Layer 4 of a small transformer language model trained on English Wikipedia (11 layers, counted from 0, width 128). Numbers have three digits each and are written without spaces.
A neuron's activation on a vector x is GELU(weights . x + bias), where the dot is the dot product.

Input weights of the MLP neurons that the questions are about. A number n stands for (n - 500) times 0.0019.
n22 (bias -0.018): 361688448617492597492579413397865779600615688636488586470571304657650611520376673682400516625504575633463415661325379377642583500752407451524434546414642374294582237484298508417707417614377327532357414466480513422146590423572462356432321650314625255545332420488538555616208335559496644280446665400768550513500475761295637500302443529429627487520347533475674476545423468464530626954463
n41 (bias -0.015): 711574455510573441752404404382377594653587493550414553645410449343455309582338798477388627519576397387632663635409553286397458508323375557485439710325432337449453540734422429452425546500637492601332380521571480638718305672586635573406309715485672331359500531374521614378325351372558630315529492589625802551630250336435507374670380431269679621394507409516289577575587474659595659525640
n43 (bias -0.039): 451574463609144435577419453823684442558614417400430580469323684488608504666627542573804438770453528428588517483651296631268391471491595575546416146462318538266379245546461396500622556441694538289718512577669451596759449753632429235626576471569512413191403628416639427283685468512449411531484348473532572395356564524542620724661454192436593325451532829530450553471487317414202240505274
n55 (bias 0.001): 500508357486409480481508576791556426477447488638581425269407316554337381341403362392584535613524458560586355426661632456321696691659407656558265589559666453305421496426326442694496295394433658655607583377546372286330721535597504643455321640538636581435429511587474393508657553598166409571570821518527701447480385445670419603632484284504433504398262401597387366894351492534537786466739
n71 (bias -0.042): 475513453560484546253487663647393690456397535546380468335417537617570348462597542353487576757468611605580494437308656319627491321582613497427649477558601474553445509542563567621639172490519435491551653488604351567455565427509385438527109366562396530574584428510527525556434491401195519605343500523686427617477588404532576590545332588471300451519506574497471372529471547553567484514497
n139 (bias -0.026): 637381470432657394657546404884388387370429422731724515479641421451474729365432481450319418545431386307632508391489624527629647417593539489537464625466600451429536529428559369607402465284489301429736540458336396536626496549668422394480431655301324802384401497405232404437403500511646580749489395524548680136523615475565620340479391411816641350430515431500594478357663650711366515603481
n155 (bias -0.030): 344521463436403513266410185471496550525679537484488651559526745338550432629389475662496492558361824428450274604408292208845930713460457471359536526293624580448524508588660271753496449395635364446464291527360690756436673517413508549609320542459471509440475425327654549443509673379623445265642393519711639167559589441673566458617276380299386463638609492539487431683483232659526487418663
n181 (bias 0.003): 547579615569463375360451390524584528563282242396444391504546651361600524779210301520545568500435597349612609576669428370480519400547691736592469479354381476571430599709546516707333603718537394440268716630603492504834415380731280513554588544363580341438540363496409547516517698442586679154249342577547596386447373644605520524327480627303374646290399516533143610536705387649458605408721
n197 (bias -0.040): 651345244486227376672626303425648565622411348493385535384444443672642324511658605476279328642687380571612651454887462703365407423467352650336482468664431608456370228566544423515396358593539449534595526532538565322465504542588868400649603577462443396606516490477686380224452418619473500410496475265429478427351563544773439387514531658437465517710295687604585474485593399300605442534392
n229 (bias -0.020): 657691466531747441489403275384420379421233316551462274325666588594583789428536531589492663458650256625405420553469458600467493348345599637697558524562431592575438569355468299775662508450619427662514386542632343548280477371579482586421609591656477464647450315565392355803453448655213573549471622497578315568326613453358459573757439504519381500093412488488359563470649493429468458513614
n242 (bias -0.026): 527676427447512350432381452675455454469569454678604680511613406330384642550567717270460500682398609687430519620742833685538576601504516558311693624508426508371470463625407256667565308563571417770518623258585232586587571554546588504573519539390473455543339482429791519179280545353401606500471338305568392549200437775590461602442341408675500285402556437343469333574594330401590527496434
n248 (bias -0.021): 539197317647451491381469720500500404648403448689404708525382491692491500640626380666351487338415415555518809636478728295569435540524272504517567418180430478495390471518527307264679667615309759618508640753265616504545353526439375254436323271530312303476332829638583577621582343462249326537325688396667555348768549787633539313574294482482398660705692504254469612452738581802417531611456
n272 (bias -0.034): 491375630618345509534567558796584234448491465851413526504844230509504128396263535531379487539540466378487417404579631234342500566551722260496487532310546663568589567596645535573450374522500340287471433488660551366571327552418442378669651535581474732794363701385434543371270635470331376640537229823530429252349603595389660504480544504692381447632669284323513453548829360689138544874482
n275 (bias -0.046): 425553485231333587626609535661551401326488685551542438496445512671542481633624454691719451580477567552553565185515416670414489447741627504462328571512298550444412522412571671452560469492488438807304283337485330529465372489530659188464299324455614544647381366492782574492559422363208368528572353601359748392302516619322591500511378441562542665648396751345607631397439597388732481458622
n282 (bias -0.012): 305594726332609573251436420508690574381730361429570191469221444599570466512496727500487521364147564832388766587392467492645558367522298396508492316542553350681252626678311620464487440713236550319795440339492386536340332669393582727556425628662706694537362302496622512573602640472323605584716358636464532557306504602328664483450665483415383404593344559534521468512542367476326621450633
n288 (bias -0.030): 580576428382582735177648675491634141264448567582536668466720500518410258406126473269546379581349658452505699567514550358632752401558603410576591491450447514805361509373383545597467546618486505491329248333504553582188738540446683748571228441385594378749477500505538152704681304771509294409688548356640526457220449594363513244462576537638509665592207605317518456626663421566769314703699
n297 (bias -0.005): 423492332514592508485645661454587504597442597428609572433533273621315540598410548182383637347636680435492437418385535576519570532694496508625394679707308769598546504800492614488262277552668672375620451591566350659408612429355440666319489689535594590504341269532194538732435626656544172395679546468515481583188444612321672564522280540419468517538729468520504377539294393674368551435283
n305 (bias -0.030): 572236304387731412184470788507317533413488395560489348404527654493482411555381459639455631201363518461515463318496452481518575427590321331606472436689477456572518706566515394346424508282474649500427454463587407606731504256405611591404637412539595439573345361470351607529791684628496422777521606406596518400299451403585456478538577530474815504464511337664606557467493493518646298709562
n313 (bias -0.069): 533334308508500382602414397620540655496703442565642670381566557521197727290408586483392446525654115374546318773309769513627786462577334395626423469479760619272272552703509542446491392360590299433540565355592272699676658450454448400456294500364450469733709481474512471715557573516586543567392604554693520473453754536090517521409420565543726104422345359627399479647636430608372288648555
n329 (bias -0.064): 266638337392646410428559420556433344654444650370170467338696698569406525447484696613475341635454364512426446475426475600576446339544560623308528441363544388607274449640734430709748310500492504708434690370488469460249538439541473411152729595468614787695600630388543352528284647369446704701372482425436508388421747613591622458427385416656363196536516791752307347549793616391509356495603
n335 (bias 0.017): 304587466420383460441735484414412626436203549353382419500397444770305690458442360516641569515418411419634423477673676671444657619459357596432562726570561527496589295304532366433213508658702558481700330521602293643325321511534569496632504466507660532614419493663689436376326689559629457439377553290373339371403594565616720454568553449574647466303756291480282470534388709534576331454692
n400 (bias -0.030): 416520746577504521288326512814617617705487673430778414710563564476731479552392648376550476395414421477630622347569601492267451439951277293484457458311388533635527527390601431508589379500504521585407465474540530617455451597576738299508418415436601530621389588381531302476500429445302397422423027489271492334467537665401588459374674537616192195721535676702423460342798595568377443553545
n403 (bias -0.039): 558815547422432714527669617272617347434269761693523564137443554527555540480436448605500359551572661686682654728266248532558504543492463539543409439524245492693428545540574441762537468536831504449586466551566421360524292339371336249652265520423602521648544550404474454473496561534327312382422584504515342512280580634448535588367602354282304299558416703656654519709516473508442389297369
n415 (bias -0.015): 447447537474631287504628709369528658521535343512669605614370378380450661471464606368325595309209346536321421322353716284626461688580530275521480496517049399353395564492530683488461564420694335719488568485504230620614644322339595365831488404651438752284513534529595553291496492496759517416567469663508464535771423583445653567582193603526622551330863407786467484321437735631465349459437
n426 (bias -0.015): 388608583620312480610411674548612575500635230757628347375575444496330492681478527434391432779350563635689420790523394335537549428512390481444641480477367333437416590565253538541674504553446700500381442440294657405227423402789647488547776735500571607467355561397478504500531196691411316452511650497496572504392662504481684408521545457558477132563419584390511393417610522571675409288454
n446 (bias -0.017): 486415346480482369503441437390424482454594479434575806351575341479424588392469507341677522622500616584561482471435558617278255395531470392643521672438592438620392376681451389750477363471533643679449552477457634587650449654625739496210514334511425425643300718504729334574128409605562350504336535665612379599548448660471436226612389467474460488493545588448619518478475489465712413631677
n447 (bias -0.007): 554103558426655427307348528768316543508893543354407453449455516582578468554586369424556465554326549364692614519610434488527471414337346821484436447532492488431549504571399371603630641413840500710511481453287334406540706644547689782373564473446496439569476606405352492312319538716528341517304312539629623697619520496405566528526605424680314561542561575208222408269437504400520649659527
n461 (bias -0.015): 504433513411491367566386461182545594546437728598496349299500652309606418708227820325216305394305550397726539712706287374504520415386509257725549610621618530615335317581761560542416807693586487551605607417576604586465422738449706445513516466283424638396319369457460550525597438719726638323383436516321529509140513625366293379424585688330457321687442556438573291436504650659393376720710
n474 (bias -0.010): 367384656543261459386558491710843626375267418659504751615754381838600624452517566455406352291296576631732728352382496469351431474439550648565404392390579469523437425491695082415582513324602513556313521541630676685473420357435835284550462592538348591457742311398368483436432534614709425356388593444470379472531451715602513597541483415326266452436420500491640154552676517744555956284329
n496 (bias -0.027): 583557611632531484414409476349485392805334477470569613417440407301750222408651457709619726396394661396284415465407473539466328450372556488703482763313656500652481544519408654308588425477383559734460370582744406626390234669504398392782319577545351400406375646726452508500520355571374586500405512669474478301429496577344408668482508682571789410399717496552396564519783575466500357466512
n503 (bias -0.048): 348344390575568467608346245496432488473591520860878588548582400551429476358560424378297358922283643599361639760408698564577574317462488540465549480464479643500443481476488421624707325189400556453545607511551471637504460563296500496579625647516323347447524525456500434566292324807532661568380407706535474571399674474344406316489334593707488285585400396747528550496548415725467293378647
n511 (bias -0.023): 617532443496708496548354550408520512609474370567528797519407393293769151467461471851513524671608627366312553512508410400348614316316296504577359466326643459568532356594496529516308407677794434407364559451532431791433276500614519689325363582576273423468636585364450712492589278322517649374589408384695480620587454365467293525577406496827504523564583426521304732623730695428633266415775

Each question shows a token from some text and the vector x that enters the MLP there. A number n stands for (n - 500) times 0.0091.

"ep": 526474636484441621448468360390524378404661681192622370488512558527553308607246261293390625409664284697422535393511606547539211525197646556412558665549542415459723436306522452438496295293537596580658564639440433594689533514552402579382601467509528468394542366597506700552553427385633536462596661602443382432494578619515528310485762323635452434608419393653643611464514516578607518492450
Which of these neurons fires most? n305

"am": 458550473588421626500580556448452469404752593256573386543444492459542357621277300393338612429726205690478557459463536546605263556197637550374543590544595374445762405345540434484425391347464621527696541581459452518742489451484557681452548512477514373410541357538493719558509503343546551312660653538374398505554548694385483451412755344673328379530467441507685620396515394645675527421538
The two highest activations, in order: n41, n282

"known ": 544586551523464547399546508387552418275638496292540434527544507502578366417207292417480470520714191757463425481474581471570319569162754538350449676596673387463699459377602551527623294284508488577639590661551368493612476545549445609431419544512464384390469486484505823708573455374538494405677572579493359359523610627504519529477652384597283419464404633582636617274490492556598530521410
Which of these neurons fires most? n229

"work ": 591569662497366568500535534436493448404639551255551406550625470467575373587313318363409600626743191688439468451488606466512418663077738495335496603532634388416612437405549517452540370311419470654666610534421432494695459532539509582378461593511561374386557439490502808604569374296574480382646576572446284296509601653631471499480623374624295406492420566580608573356496514580629508560401
The two highest activations, in order: n242, n41

"ist ": 547582621521368644443590530459538390427682591265538471474540517525565356502298311394389500573646188667439530396501631424644323651131675560346423660560650364437607380355527557529539311301458436646687560627518445525681531484467498514373619529497540374341457402548417770556614437377630551368630534552480416343437579641569544493397670300691389349509385544644690618338509495528669409569432
The three highest activations, in order: n139, n197, n329

"es ": 499462639550350538515472545450471456435685595209559410555616515458567350608219303415371519612614204757478465465495612453561353674161703563398533530559656373490623424414535613475591329322490483599731602585468442488684452551464456634347600582547553355318515426456444690647573406383571471297680525568392355392525548718512525523411646316679353365496398629576567647317518446539591473556432
The most active neuron and its activation: n43, at about 0.91

"igh": 526507489542432613513514453459487460401576571196551394483414518394391368667193365363383562520707229689439493418590599520650245593214639497295584711517619399467612424319481444434501378386439534657577658564492409521707471524463415742427613516543556378497628342633612755611560603381575494325683562542412396513567557658344602519467646359646350350555519490533673643344429475508605425549430
The most active neuron and its activation: n335, at about 1.3

"stor": 510626540527441631474508554418484468384815671187583461590544493547512408547237366351398567639669236706443563374493545541548257551070620369323544737566582408525660404441559458456562359356387639577684607646508366569678510500488473522489497529552426393387540359560492685522621467305524509380604545569492354416548591609598565464490674314624295323543389487516643589389509429527597534565341
The two highest activations, in order: n242, n71

"s": 444535562534392529513518531406484415488657610189553401570579451365572334647253340462435547610654156728480545492429586507527267488182707550325524659479711438508812445376600507412597417380474578570667569562495479450667488498600486685413576438479562289303544321567525725647589477334556413356691645551503455422504595637384546451487627255686355391523475470562517624363495500548562505458395
The most active neuron and its activation: n41, at about 0.86

"\n\n": 522526542484318573484535456451530411313668630257614374501517535431615385512181361471388424587637259685431567404431583465558408480128664541469593590558589387398585449331567663480577355340466520619762647631445455463716526477516510479392528579482507438328484293634495748667488385368559495311708612539462355389527598665499512538430630342693334393543417572547634647354583608582609430560431
The three highest activations, in order: n139, n503, n461

"a ": 507558545451291538475481503422458449406680598262594357561523457442553313495227324398324521592607226699445495431394623459611356691153765480446567590493672382401612438426570591503515287348554486640679546584426450542691571409510510600360515478500482395462564411563559768612584450339617480361595550559415392410540558686524537566446624276724372345501416600594533725348515522606657548573377
Which of these neurons fires most? n415

"to ": 473497578484364546484581540462506444423675594266513269533588471484646315458218328441437565535698265681373599462501620553675343642220708533459555604450681311395650512405602590488659322306488499645673526604452445440654480466477427620380520563542459394432523437464565761671546415345584468396686560558371352400509550672545517590459524379709255334496352514551570627301531563594600484514329
The most active neuron and its activation: n329, at about 1.1

"pr": 476631459616334638498513525356543503495625595242549381574486500484575348680262391424401578622713228516483585435445583460590280529156623541451565635536612414628604500352515448352544244416377617690726606520371414546654463505583391600437614443488538455511487313569524765527547362351648542363650628574450367457500409623465614498327716416629273381566491490598629619364456540563631415457404
Which of these neurons fires most? n426

"ion ": 555566563529371645495494519480518408420596536272574430519583469484546375530206251345425546635636217713434503426463566436572430680167724559445485643557610384397620354366605527516589360331457473631642605549483412486757511533474471506386582501461551336341521467562492822673641418324617498351665572559441375353525578683514498448433628304664387370472348479573608649334420467579659543653414
Which of these neurons fires most? n139

"F": 446601426506390646508492521354538425411653571247495339520575431475533372655221273421403499633549256636418473478534536426581360534183677526444584579570697434469666479331579559520504260357453551654799533520465495533754453441506535576402618509498467387402664398634577770660611403404504452378700598518441424487609521599426510446470738295621343238486447506577654677353461558481583442533391
The most active neuron and its activation: n426, at about 0.52

"Sy": 475551504539400601477399512452593360465629584250535408530583438369524321536295391498438588579695171622399528468599525410644324547170615535357562629564698433432813416363505439500597315359430522749580660522456464541589494485489606629362453557512568386432550409580523708568574431412503500384659636502451425341518477674558537537363694241712311309558499469527805511439529573524596421584315
Which of these neurons fires most? n242

", ": 535555617507328584458525482484545407369589620267552385487492504476522391427230404471310499555593212699411650468482626560573344598089694585451602580567613367447647471341637627519471285349525528580813549631478403531652511452515480539319511599472507378412450391606511808648606348366530463319651537558468427421504644594444524531499642349732278395445455527586577566419489539593573419594355
The three highest activations, in order: n229, n139, n403

"onom": 555582553583363587459574507549499393342653724300476454473523483456509308544310317357359598645698215637371533413537572558693348527162602511280488611491605443378659452342635420412655465293404542557637584636565569445755505510537475581470524493529496351469584345526624716556555436360598624323610588505390341316472609649447489476452687285600287416531451490604704621328524521577637550503425
The three highest activations, in order: n197, n503, n474

"ag": 539531465620413697515464498463463369407635650225524425603529483435481321656282289436327598605596288752445514496521568646546355562179706503378520630424621432411717419335552410459583294393491626616640531573429472523641588526487440659405543532489506426450596359529529760692603487263582502425665647526469257441509570645540488455416559280734350342539452523585579587350513411547659522374365
Which of these neurons fires most? n242

"30": 538505606463398563442532446444549402349590635138615336504533423353485356555273350477494484563727179698453563512513548367573287577137657590336597715480658388433676533372609470405592401348536643680670592561482490410716492509503526647328512485578458393514572436595519731541566534350597531387647642542442359417512501518502520394505690271694364401483452454541671561421395554565536542606376
The two highest activations, in order: n447, n41

"the ": 482554571466331619408491466389532453369692581284546393490502453454575255418174274418402516592668196671414594487460639472607378602206680540356579585424693362428649485372548607521475324382527492614646535566507437489690596472488431584390511463513504412446563364592605716694636430421519462379699580554419406421516592673519593509436644280643304392474394598608629658300500557570679499626413
The three highest activations, in order: n288, n71, n282

"ro": 468510608488369644376471506426560489417665667111524390581464515487519326588335377384352496621668273710507568468411566501543253469220790505392527708467611449467659548417576529413525367287433601629690574549485460583717495457440501579410565471570415434457584484590494762595549475271563437399674724569380370369534506676459492521421625221700347421588375483550625576370446506573634452528415
Which of these neurons fires most? n71

"v": 474519434595351661503512581369429437487735509205579470600488497468588343679335218447381554589664096698440519511460452547550272519147620532478523612520680416516626413371525475510613335323409649524758555539396479559630596393603463591437662520492546390443527408547447734569672359418584496404678624543494369492542469609522540439447672363649347323457400448501658670322485532551544556466470
The most active neuron and its activation: n426, at about 1.9

"for ": 492533572453409594498564568419484539364669609251557346525564422507603338563231331447442491635596167608420504442428619516574360646170677560409563610481598341498669427445541624472634295376480583657640460596465415524671502546466434554379530568558500306357464374610579813607556430330588424348658537566425363483470552672564558594451648351679289361485338470553738656321438571584597412503460
Which of these neurons fires most? n275

"ong ": 515546527513309606480513527495485516485659605253623436518506453465571327594334318422357472540677160632434527496480630386679392671162705509411523637544542345409610399358534509500508289258501492647621559607522389509683561483461448579377586573488475311411455410553552825607576475399591498330577600548398358419518579699455597542466652327696348370530422577596621581268512520602629438653399
The three highest activations, in order: n415, n22, n313

"ore": 489568588591432554394482505475590470362612622134607278671636503364564378666240363383419512534678222582431601449457585523570366535152622560280497655447639408492674383379533443428490354405511602660660626701461403516569501590559478571381592514487603354462470366546534700586539540277657506318570636550470431400615564664421554394380692374650293392580441504550658598436473456657523441529387
Which of these neurons fires most? n400

"re": 460531554616396684454485570362512495463666572220578428557474459501577318504316310425483467666681253652509464392444576530611244472143766445297602623480594415557576419359519471542568331276445569646683533478392425577713463532535441600414527475497563368442545517620581803648535390293591425307653625571488329460516510644486525475466593348659382370645402402560637679362443593538621531519472
Which of these neurons fires most? n446

"adi": 539501576602423669491491504496518466400682560194620430669463574490501341585289350395384469550708188591459442475552500543606376514083622421360501622326607421444747406349589457532510299404425622647662490617374449549619484500490479610397581565492627361412578487574547750564577433329537483360600604602397341399632564574513560480367617320682264295608500545531662636438505537614611559465360
Which of these neurons fires most? n400

"of ": 521573569446380648481479526448468490478702572229568384569532410500573261533266332439394514523597188652464512498501600498646349581186655524393519636507630333473631469422554665442625243345466580645690583581502413515684507551458434546388545571573527381343505434538550811619588454356522434351721501582397349429474568673534612586415568395704322373449296501517663618303430591564639453491383
Which of these neurons fires most? n282

". ": 482486562430360489472519468476575405376586609152577356552514538426566383556234397480431540523648233715435506476381614529600362602188712591416516569499690396447631453270517594453495456348487499599768609604378516502667492544572441636296559509448553444386543293591398808588517406376525461401612645591429427439508574679456528489514705294719279414487483515553675654346495485651601463551448
Which of these neurons fires most? n139

"ed ": 555531606581380578500521552425544429389597624210549374433545446521541296530253333435380516588660256742425485432418634539579322631190692572377510670520594368449675471390545569493639373339519547614701559700539535534655489517539414578327440536493518409318497356609454812674604477372544486350579591488410340416480552690503573523451629262664278369514395576634533576311474473581561393622473
The three highest activations, in order: n403, n71, n229

"tiv": 520514584541331649473496504449524439346678594151561514595508521512530323536266330367415575613770193678420490566623543592553365560048624593419467553435615502482650365358573426485610289287455553590706596590532447501598498491563477477452544506439471452361666346528548674558684450359465585371658535577482400397543527635472476481491600368692253377608478492583671555344483587632544580387397
The most active neuron and its activation: n474, at about 1.7

"us ": 524519541516369558471453519425530405453593557223578369582545447479492319608215307348401540537686212683514577474501600412550314670147678607465520556586645394479652441401549559450493377295479438597650616601419468553674481565566482613314577497516496386402536388526481852601611415351650430335691576638405407388506572747512496449421705357690368403467454579577488613350494494566652475491430
The most active neuron and its activation: n181, at about 1.6

"el": 444543534564460608444533515433534465429642614148557448522506522494513271538311377319297483614657289749427543445488579549574200562154709487400616694538607441441659463277533437405545321369504520693698554594485382552674570450495446610516599533571503424414554345392499757618572472329575429355772573562507407507528593648493480441480697304683362379604418441550543592370503449546646521436417
The most active neuron and its activation: n242, at about 0.93

"ome ": 558559608565311596488517537402502465409619578293575288524532494454533317538202395399323544542697222629455527535484563406547385656167616639406554605490631387462619474338530540402497273327520442554656684616498406493690442525504477623451573573467505440461496378572492798636548466356605492284612544591432408363569534686427582490379661352733343308479479615521601653305531462614690451617418
The two highest activations, in order: n272, n181

"tri": 471542564591404515471524523438487443462662658164451356627424440448526310465317386401381547577782245763453548486521553487697304529189691575423513631512611406503703435363585510498638345314391601508638606610446449498682590525483500625400501469575455354413533444539607696568571361302619449466626667430449356396559569757475488515481643291686328369618439445567592578337501462661612421469363
The two highest activations, in order: n248, n71

"g": 513549524463367625505467537420433504512694605296603456572526423465535348646238362436413569547614267697457532404578506536576275414128643518414470665518613457542736436330580522495500303295415624604647557487478494579664504429563376568376622534528475334303523377625514753672701417334538473392713661528473328477524542569476506481388683354726382277494372518584619686355492551568625520466383
The two highest activations, in order: n511, n503

"te ": 507491598529367526516498596446597399420622578153528430474586464421545415559218346399391530582681212683434493432440550451570376695121623636434539627485679447484630437356571552463568398351458558654675601629469498534657489476508529614393472519502521387314445399570490865633514378382659458353587565580376409327533489746486567486426655349710308373526425544557527665340462431618614483547448
Which of these neurons fires most? n181

"l": 449567482595398647479503485361499448499658537184571452487479467465580333666322334397410553606693169695469619486514612475571228514154671544412496594558657483543648542271544441422533319334415644636687591416484448610677448471549424606442552560544456348361546394474488759630551433269617450373733603593393439543463523557446538560440661324690324383497496477471563661384542502574687509503420
The two highest activations, in order: n511, n41

"y": 530575552470352670483556515441437431471662610236619460615555416517600338664297257361391512560720153729435591434497513529590258454103626577388534628525708485467684485343535526572542306302481596654681599519443350567656520490447518613400636519465503334378513427511512730610564498334583481335662570472479385433507498568505501418389666312643484319467444463480638581417539512541685532524413
The three highest activations, in order: n242, n447, n503